Layer 4 of a small transformer language model trained on English Wikipedia (14 layers, counted from 0, width 128).
A neuron's activation on a vector x is SiLU(gate . x) times (in . x), where the dot is the dot product.

Input weights of the MLP neurons that the questions are about. A number n stands for (n - 128) times 0.004.
n125 gate: 161, 133, 138, 129, 102, 124, 117, 115, 124, 103, 136, 125, 128, 100, 122, 99, 121, 162, 133, 130, 105, 159, 125, 123, 140, 166, 158, 96, 137, 115, 94, 115, 163, 178, 147, 96, 125, 79, 133, 164, 121, 78, 148, 125, 189, 117, 143, 125, 112, 126, 114, 130, 97, 97, 198, 129, 144, 112, 147, 156, 156, 153, 75, 152, 130, 131, 166, 152, 75, 63, 124, 120, 149, 141, 180, 125, 111, 65, 119, 145, 150, 161, 113, 96, 153, 186, 136, 101, 89, 149, 130, 165, 145, 110, 123, 182, 131, 118, 113, 107, 93, 169, 147, 126, 135, 137, 146, 162, 134, 110, 117, 95, 101, 157, 105, 160, 127, 139, 178, 131, 98, 140, 107, 156, 142, 154, 85, 135
n148 gate: 79, 125, 196, 172, 107, 123, 136, 119, 120, 153, 180, 104, 131, 155, 85, 110, 164, 82, 163, 82, 167, 166, 97, 91, 106, 115, 116, 144, 113, 135, 164, 86, 138, 142, 147, 185, 100, 104, 117, 51, 84, 84, 124, 123, 180, 77, 138, 118, 139, 161, 140, 133, 100, 138, 180, 77, 155, 171, 117, 95, 123, 84, 155, 129, 147, 166, 100, 123, 146, 111, 135, 169, 108, 140, 162, 114, 137, 102, 150, 95, 100, 138, 127, 106, 61, 159, 95, 89, 127, 186, 108, 177, 129, 105, 118, 167, 123, 138, 88, 86, 96, 129, 133, 88, 160, 94, 158, 83, 180, 134, 165, 138, 117, 133, 139, 119, 119, 118, 155, 157, 164, 189, 156, 108, 107, 152, 134, 157
n291 gate: 94, 165, 101, 124, 131, 98, 108, 153, 103, 168, 72, 136, 156, 145, 167, 98, 97, 117, 136, 127, 110, 71, 140, 92, 123, 153, 126, 113, 83, 130, 118, 85, 166, 161, 141, 124, 136, 116, 142, 156, 80, 159, 136, 109, 122, 151, 148, 128, 179, 109, 122, 108, 132, 173, 193, 161, 167, 149, 145, 162, 104, 111, 121, 93, 116, 102, 149, 135, 153, 172, 118, 130, 107, 125, 130, 115, 125, 100, 140, 138, 104, 124, 120, 136, 155, 95, 95, 173, 170, 87, 161, 85, 146, 115, 167, 110, 130, 137, 99, 111, 106, 138, 114, 103, 63, 107, 103, 87, 116, 127, 175, 118, 125, 80, 136, 156, 105, 112, 106, 174, 144, 138, 155, 162, 149, 163, 146, 50
n315 gate: 152, 83, 131, 111, 175, 165, 69, 113, 104, 146, 65, 127, 162, 149, 141, 76, 100, 162, 147, 159, 131, 127, 106, 172, 133, 147, 170, 138, 106, 158, 142, 106, 123, 86, 103, 126, 187, 111, 105, 117, 128, 101, 108, 125, 118, 166, 118, 112, 176, 131, 109, 149, 157, 140, 222, 108, 95, 135, 144, 150, 127, 106, 134, 160, 75, 98, 117, 92, 117, 132, 172, 119, 78, 100, 140, 149, 93, 26, 177, 94, 111, 142, 112, 141, 143, 153, 176, 141, 111, 119, 105, 161, 132, 39, 120, 128, 96, 148, 108, 67, 107, 157, 142, 95, 134, 171, 146, 106, 138, 110, 129, 110, 133, 53, 127, 179, 138, 111, 124, 176, 180, 106, 120, 145, 107, 102, 145, 138
n125 in: 131, 103, 152, 177, 151, 98, 155, 77, 104, 118, 108, 146, 65, 114, 171, 117, 112, 145, 118, 130, 116, 125, 91, 174, 176, 139, 101, 154, 105, 148, 94, 142, 149, 130, 157, 150, 97, 137, 172, 189, 130, 108, 153, 158, 193, 129, 110, 135, 81, 165, 135, 134, 186, 96, 104, 76, 113, 120, 133, 92, 113, 121, 106, 168, 107, 76, 145, 102, 142, 112, 87, 123, 116, 105, 140, 117, 152, 142, 149, 109, 96, 145, 166, 131, 132, 195, 74, 115, 107, 147, 128, 98, 133, 123, 65, 119, 157, 136, 192, 122, 110, 121, 139, 158, 140, 149, 150, 130, 142, 118, 99, 118, 165, 134, 141, 148, 105, 140, 109, 116, 138, 109, 166, 113, 113, 161, 144, 117
n148 in: 96, 35, 152, 154, 91, 101, 148, 182, 101, 211, 189, 145, 186, 127, 110, 157, 116, 115, 153, 151, 153, 119, 128, 43, 189, 187, 181, 86, 123, 134, 78, 101, 126, 170, 146, 169, 88, 97, 98, 58, 146, 176, 150, 99, 100, 156, 183, 111, 109, 248, 147, 125, 111, 187, 159, 118, 136, 51, 114, 102, 124, 138, 80, 110, 141, 165, 109, 127, 182, 93, 125, 118, 122, 172, 127, 149, 126, 124, 68, 114, 121, 139, 192, 134, 135, 141, 144, 130, 55, 129, 93, 126, 72, 112, 90, 167, 108, 139, 136, 146, 113, 84, 142, 111, 132, 92, 140, 144, 142, 159, 139, 179, 91, 144, 158, 80, 151, 128, 92, 144, 107, 165, 125, 124, 194, 173, 161, 137
n291 in: 130, 133, 101, 171, 131, 132, 137, 113, 128, 109, 91, 153, 87, 150, 154, 74, 96, 144, 129, 142, 178, 103, 75, 114, 108, 118, 119, 141, 130, 113, 129, 134, 181, 150, 106, 83, 132, 129, 41, 99, 96, 131, 128, 162, 145, 105, 137, 150, 137, 139, 89, 141, 106, 88, 148, 123, 138, 125, 87, 203, 144, 136, 140, 138, 115, 128, 71, 122, 195, 153, 154, 130, 64, 118, 162, 160, 129, 94, 147, 104, 114, 141, 125, 118, 108, 132, 144, 172, 102, 133, 127, 119, 154, 148, 137, 125, 142, 115, 124, 97, 127, 106, 164, 131, 127, 128, 151, 150, 111, 130, 106, 140, 78, 122, 163, 85, 181, 67, 73, 120, 160, 107, 136, 149, 137, 125, 153, 114
n315 in: 111, 100, 157, 158, 92, 179, 125, 105, 89, 124, 114, 75, 174, 170, 183, 114, 132, 177, 96, 138, 136, 102, 113, 169, 121, 96, 129, 145, 126, 147, 140, 136, 101, 45, 70, 132, 132, 181, 117, 151, 158, 153, 122, 116, 135, 162, 102, 107, 125, 168, 126, 147, 111, 147, 160, 54, 86, 129, 70, 110, 113, 51, 135, 170, 134, 71, 110, 142, 114, 131, 142, 186, 125, 101, 136, 130, 187, 109, 148, 134, 118, 77, 92, 138, 189, 124, 155, 118, 152, 90, 127, 134, 93, 132, 130, 103, 143, 147, 187, 114, 106, 125, 135, 114, 109, 129, 142, 123, 142, 74, 96, 152, 86, 101, 141, 82, 149, 156, 152, 136, 166, 118, 155, 113, 106, 142, 162, 173

Each question shows a token from some text and the vector x that enters the MLP there. A number n stands for (n - 128) times 0.03.

" Right": 122, 129, 132, 112, 131, 196, 154, 167, 97, 65, 134, 155, 116, 108, 158, 123, 90, 156, 153, 147, 93, 116, 135, 131, 103, 127, 173, 152, 119, 147, 137, 144, 188, 186, 141, 170, 132, 145, 143, 141, 102, 165, 142, 132, 146, 161, 128, 167, 146, 168, 96, 126, 132, 128, 116, 151, 142, 132, 110, 116, 78, 143, 126, 142, 138, 107, 121, 96, 149, 98, 109, 126, 120, 110, 124, 151, 125, 125, 126, 59, 200, 186, 132, 82, 118, 180, 119, 115, 151, 105, 152, 152, 158, 200, 107, 141, 137, 176, 131, 141, 151, 62, 168, 112, 98, 141, 114, 121, 129, 151, 136, 179, 165, 125, 164, 122, 129, 103, 118, 155, 147, 165, 94, 127, 148, 148, 161, 111
Which of these neurons fires most? n291

"37": 166, 100, 95, 120, 105, 133, 137, 120, 144, 147, 151, 133, 129, 152, 180, 125, 131, 123, 165, 141, 127, 102, 149, 154, 87, 143, 148, 127, 104, 144, 143, 141, 145, 135, 141, 122, 89, 155, 114, 118, 162, 75, 132, 91, 138, 135, 127, 170, 105, 93, 69, 204, 148, 173, 143, 79, 122, 174, 147, 127, 114, 128, 168, 125, 173, 108, 78, 148, 148, 131, 158, 124, 130, 125, 70, 163, 95, 152, 141, 135, 149, 123, 129, 138, 120, 62, 136, 55, 130, 84, 108, 167, 124, 120, 111, 122, 125, 149, 148, 162, 172, 106, 148, 157, 91, 134, 125, 85, 82, 120, 113, 147, 140, 126, 158, 121, 123, 133, 130, 160, 127, 144, 122, 176, 115, 137, 153, 102
Which of these neurons fires most? n315

"2": 186, 119, 108, 108, 123, 126, 139, 136, 134, 125, 162, 194, 145, 146, 174, 140, 156, 162, 161, 143, 99, 171, 137, 116, 169, 192, 121, 162, 141, 145, 146, 155, 151, 136, 88, 154, 119, 183, 157, 108, 144, 125, 101, 148, 171, 134, 138, 142, 119, 138, 127, 175, 146, 141, 119, 111, 73, 163, 160, 125, 110, 167, 158, 130, 143, 158, 109, 91, 108, 117, 122, 104, 150, 101, 121, 167, 93, 192, 121, 141, 120, 123, 103, 119, 108, 105, 160, 76, 132, 111, 144, 121, 144, 76, 103, 90, 172, 145, 116, 94, 147, 79, 155, 141, 142, 107, 153, 99, 137, 121, 142, 121, 153, 152, 172, 103, 115, 132, 141, 131, 151, 138, 93, 138, 102, 134, 164, 109
The most active neuron and its activation: n291, at about 0.22

"15": 150, 90, 88, 111, 126, 126, 140, 130, 136, 119, 140, 114, 131, 146, 195, 133, 127, 102, 166, 121, 103, 117, 157, 183, 88, 142, 125, 134, 150, 126, 136, 128, 135, 129, 138, 110, 91, 182, 130, 127, 161, 101, 145, 109, 102, 131, 109, 205, 132, 97, 93, 205, 143, 157, 153, 117, 133, 155, 139, 105, 124, 136, 170, 164, 157, 57, 78, 150, 126, 115, 171, 130, 99, 117, 115, 103, 94, 157, 152, 132, 142, 123, 104, 173, 119, 94, 105, 133, 125, 112, 130, 170, 128, 92, 118, 138, 166, 165, 146, 165, 153, 120, 155, 130, 91, 109, 103, 83, 109, 126, 104, 118, 160, 135, 148, 148, 118, 142, 112, 168, 119, 154, 113, 168, 70, 165, 152, 94
The most active neuron and its activation: n315, at about 1.3

"-handed": 154, 117, 115, 154, 107, 152, 117, 91, 74, 92, 138, 159, 90, 144, 132, 126, 104, 195, 137, 132, 128, 98, 74, 123, 112, 128, 85, 155, 143, 172, 174, 148, 151, 131, 134, 122, 113, 99, 164, 120, 170, 138, 160, 146, 123, 102, 138, 135, 92, 138, 86, 160, 124, 112, 93, 157, 105, 63, 154, 128, 70, 149, 140, 158, 159, 113, 129, 119, 123, 79, 118, 198, 95, 117, 151, 162, 115, 140, 166, 110, 143, 123, 104, 110, 147, 173, 150, 129, 98, 95, 161, 134, 149, 163, 120, 162, 177, 166, 106, 93, 150, 106, 89, 146, 96, 91, 141, 142, 114, 126, 106, 175, 124, 138, 130, 112, 138, 119, 163, 98, 155, 145, 162, 119, 124, 92, 151, 114
The two highest activations, in order: n125, n148

"ada": 143, 128, 105, 123, 119, 140, 98, 96, 201, 108, 141, 135, 96, 196, 154, 178, 93, 154, 143, 125, 104, 173, 130, 147, 101, 137, 124, 125, 112, 132, 128, 191, 159, 172, 116, 105, 78, 113, 112, 129, 177, 95, 123, 132, 148, 135, 108, 180, 91, 134, 124, 131, 148, 139, 112, 83, 93, 140, 106, 103, 128, 72, 172, 151, 137, 83, 121, 72, 140, 115, 115, 132, 123, 105, 81, 117, 132, 146, 148, 153, 201, 94, 114, 102, 104, 110, 129, 93, 86, 122, 123, 109, 110, 149, 105, 101, 116, 162, 110, 158, 159, 123, 96, 117, 103, 161, 161, 144, 115, 165, 128, 160, 124, 119, 123, 161, 150, 136, 131, 149, 149, 170, 126, 178, 129, 107, 144, 87
Which of these neurons fires most? n148

" |": 95, 120, 78, 117, 141, 140, 153, 157, 187, 141, 148, 85, 109, 146, 149, 118, 139, 156, 132, 138, 89, 190, 131, 145, 159, 135, 133, 152, 112, 148, 140, 174, 161, 158, 144, 133, 99, 177, 114, 130, 138, 105, 96, 132, 143, 91, 119, 134, 138, 108, 138, 162, 163, 152, 179, 127, 112, 157, 106, 80, 95, 122, 189, 130, 138, 126, 126, 79, 112, 117, 136, 116, 110, 119, 128, 152, 158, 173, 170, 91, 137, 115, 160, 117, 90, 145, 176, 90, 109, 112, 159, 109, 148, 113, 119, 128, 131, 160, 118, 105, 138, 95, 128, 98, 123, 131, 128, 160, 88, 177, 86, 143, 105, 165, 130, 103, 163, 168, 132, 153, 150, 136, 126, 146, 119, 80, 105, 146
Which of these neurons fires most? n315

"orey": 161, 134, 95, 109, 94, 103, 72, 112, 154, 77, 142, 137, 127, 139, 122, 123, 112, 134, 105, 126, 65, 168, 118, 127, 85, 142, 111, 186, 99, 136, 124, 202, 153, 176, 144, 97, 107, 105, 140, 142, 163, 119, 143, 150, 141, 173, 56, 130, 63, 94, 125, 146, 100, 134, 124, 152, 119, 92, 114, 158, 86, 112, 144, 170, 149, 160, 105, 126, 155, 96, 105, 132, 109, 97, 82, 160, 119, 156, 100, 118, 134, 133, 63, 165, 99, 157, 98, 110, 79, 142, 137, 128, 121, 138, 108, 113, 104, 176, 154, 116, 148, 98, 149, 142, 75, 147, 151, 142, 104, 131, 124, 169, 135, 132, 125, 172, 167, 148, 164, 131, 152, 148, 134, 130, 139, 125, 147, 112
The three highest activations, in order: n125, n148, n315

"ologists": 117, 83, 154, 104, 126, 137, 118, 89, 188, 102, 141, 154, 126, 144, 123, 135, 114, 154, 138, 149, 74, 112, 72, 151, 86, 182, 151, 164, 151, 130, 139, 139, 130, 117, 138, 110, 124, 113, 134, 183, 114, 102, 110, 113, 155, 130, 104, 160, 148, 158, 121, 169, 162, 165, 144, 128, 103, 91, 102, 136, 68, 153, 146, 166, 142, 55, 102, 130, 112, 104, 141, 108, 93, 153, 139, 132, 119, 137, 75, 130, 137, 122, 142, 115, 125, 82, 69, 94, 118, 114, 141, 148, 109, 127, 128, 135, 134, 168, 101, 173, 96, 130, 108, 116, 69, 122, 145, 104, 140, 108, 109, 135, 162, 192, 92, 170, 160, 199, 126, 139, 127, 149, 131, 169, 111, 84, 102, 113
The most active neuron and its activation: n125, at about 1.3

" ": 119, 128, 143, 141, 121, 147, 68, 156, 112, 101, 152, 120, 138, 136, 210, 171, 103, 146, 158, 120, 115, 173, 156, 167, 120, 147, 123, 147, 165, 107, 157, 128, 150, 127, 142, 134, 104, 147, 127, 154, 174, 109, 133, 146, 159, 161, 112, 145, 92, 113, 115, 140, 156, 102, 153, 135, 96, 187, 195, 121, 89, 119, 157, 122, 163, 74, 108, 76, 122, 153, 118, 103, 174, 138, 112, 189, 102, 129, 88, 170, 110, 109, 133, 123, 89, 110, 118, 119, 73, 102, 147, 98, 142, 142, 124, 106, 128, 181, 119, 158, 155, 78, 149, 135, 153, 127, 66, 135, 126, 88, 114, 131, 130, 175, 121, 68, 130, 152, 148, 135, 99, 131, 96, 121, 123, 170, 136, 142
Which of these neurons fires most? n291

"ana": 155, 123, 93, 122, 101, 90, 70, 117, 161, 97, 84, 154, 106, 167, 122, 154, 94, 144, 110, 144, 125, 184, 125, 138, 75, 121, 106, 128, 114, 165, 115, 194, 164, 108, 100, 113, 84, 96, 133, 162, 138, 98, 83, 143, 178, 147, 97, 184, 124, 137, 109, 132, 142, 120, 99, 78, 110, 163, 83, 117, 119, 160, 144, 138, 123, 122, 131, 79, 131, 114, 113, 139, 130, 101, 77, 157, 165, 177, 100, 136, 180, 94, 103, 80, 100, 145, 107, 120, 119, 123, 116, 123, 107, 127, 111, 140, 106, 128, 127, 149, 178, 96, 130, 94, 97, 115, 127, 130, 113, 177, 152, 145, 106, 112, 119, 125, 151, 113, 136, 111, 168, 180, 116, 135, 163, 111, 131, 97
The most active neuron and its activation: n148, at about 0.51

" Trophy": 131, 121, 125, 155, 129, 134, 147, 113, 176, 118, 161, 172, 134, 144, 155, 130, 106, 178, 176, 137, 93, 167, 101, 182, 158, 140, 54, 139, 172, 148, 139, 126, 147, 169, 163, 116, 67, 154, 88, 142, 146, 134, 140, 120, 144, 121, 152, 181, 128, 101, 104, 139, 84, 134, 141, 108, 106, 90, 121, 102, 91, 125, 180, 209, 148, 105, 116, 70, 150, 118, 126, 141, 116, 131, 114, 186, 98, 118, 128, 145, 151, 111, 114, 118, 147, 129, 152, 116, 112, 127, 134, 113, 131, 110, 90, 133, 148, 156, 160, 138, 178, 102, 109, 121, 49, 106, 103, 136, 136, 138, 128, 144, 118, 133, 132, 150, 117, 186, 111, 150, 168, 123, 118, 158, 103, 167, 136, 70
Which of these neurons fires most? n125

"ak": 158, 124, 67, 100, 119, 104, 96, 146, 115, 106, 162, 138, 126, 161, 122, 167, 100, 141, 132, 136, 80, 177, 133, 146, 98, 138, 80, 159, 107, 107, 174, 197, 148, 174, 118, 115, 90, 125, 117, 130, 164, 174, 110, 156, 166, 173, 76, 192, 126, 153, 107, 122, 112, 95, 111, 103, 113, 144, 127, 85, 96, 129, 150, 151, 145, 144, 148, 82, 136, 148, 154, 116, 95, 110, 117, 102, 127, 120, 118, 122, 177, 120, 129, 95, 109, 118, 99, 100, 131, 118, 111, 80, 106, 143, 111, 70, 96, 123, 110, 170, 141, 118, 78, 129, 106, 154, 96, 119, 141, 138, 132, 132, 115, 126, 127, 144, 142, 148, 160, 122, 130, 237, 146, 138, 135, 108, 120, 107
The most active neuron and its activation: n148, at about 0.35

"18": 166, 99, 117, 114, 140, 138, 151, 127, 129, 119, 137, 124, 163, 150, 175, 137, 110, 116, 149, 140, 98, 114, 175, 171, 74, 136, 138, 116, 147, 125, 151, 170, 146, 163, 148, 105, 114, 157, 130, 116, 146, 98, 124, 135, 118, 110, 109, 194, 115, 110, 94, 198, 163, 177, 153, 108, 123, 180, 138, 115, 110, 98, 155, 131, 150, 64, 83, 123, 140, 106, 165, 162, 134, 125, 80, 120, 92, 163, 122, 100, 161, 102, 107, 157, 112, 75, 108, 126, 103, 100, 143, 157, 141, 117, 108, 116, 134, 156, 138, 155, 137, 99, 136, 130, 87, 105, 95, 54, 97, 118, 112, 134, 96, 122, 136, 147, 135, 134, 100, 161, 78, 158, 133, 164, 97, 143, 153, 100
The three highest activations, in order: n315, n148, n125

"ular": 133, 102, 72, 126, 132, 125, 123, 137, 157, 76, 130, 147, 104, 166, 127, 143, 161, 181, 162, 147, 81, 104, 89, 184, 108, 139, 102, 150, 173, 173, 134, 171, 110, 136, 135, 127, 117, 78, 150, 158, 160, 108, 104, 137, 160, 137, 123, 196, 156, 156, 92, 168, 102, 140, 109, 100, 87, 112, 96, 124, 43, 109, 142, 203, 113, 93, 103, 92, 125, 121, 129, 128, 157, 120, 93, 176, 123, 168, 158, 123, 127, 133, 138, 153, 130, 109, 115, 101, 115, 88, 156, 126, 98, 108, 135, 126, 128, 108, 116, 102, 130, 133, 155, 128, 107, 161, 172, 164, 122, 156, 143, 133, 160, 156, 114, 104, 108, 137, 159, 113, 141, 96, 120, 125, 99, 100, 158, 76
The most active neuron and its activation: n315, at about 1.2

"-arm": 137, 76, 105, 91, 120, 123, 117, 144, 98, 58, 98, 128, 76, 182, 108, 134, 139, 182, 146, 108, 84, 121, 109, 159, 118, 116, 93, 124, 150, 170, 161, 164, 134, 137, 156, 109, 125, 123, 169, 141, 138, 137, 117, 195, 125, 177, 119, 173, 88, 152, 106, 131, 89, 162, 144, 174, 197, 76, 117, 120, 104, 128, 115, 163, 143, 134, 135, 107, 130, 150, 102, 149, 52, 124, 106, 162, 112, 147, 134, 99, 142, 103, 104, 109, 144, 170, 157, 171, 148, 108, 128, 127, 125, 149, 99, 113, 143, 145, 90, 103, 121, 89, 106, 118, 83, 133, 117, 174, 150, 88, 150, 160, 124, 128, 147, 140, 128, 127, 91, 125, 78, 143, 151, 130, 106, 129, 157, 127
Which of these neurons fires most? n291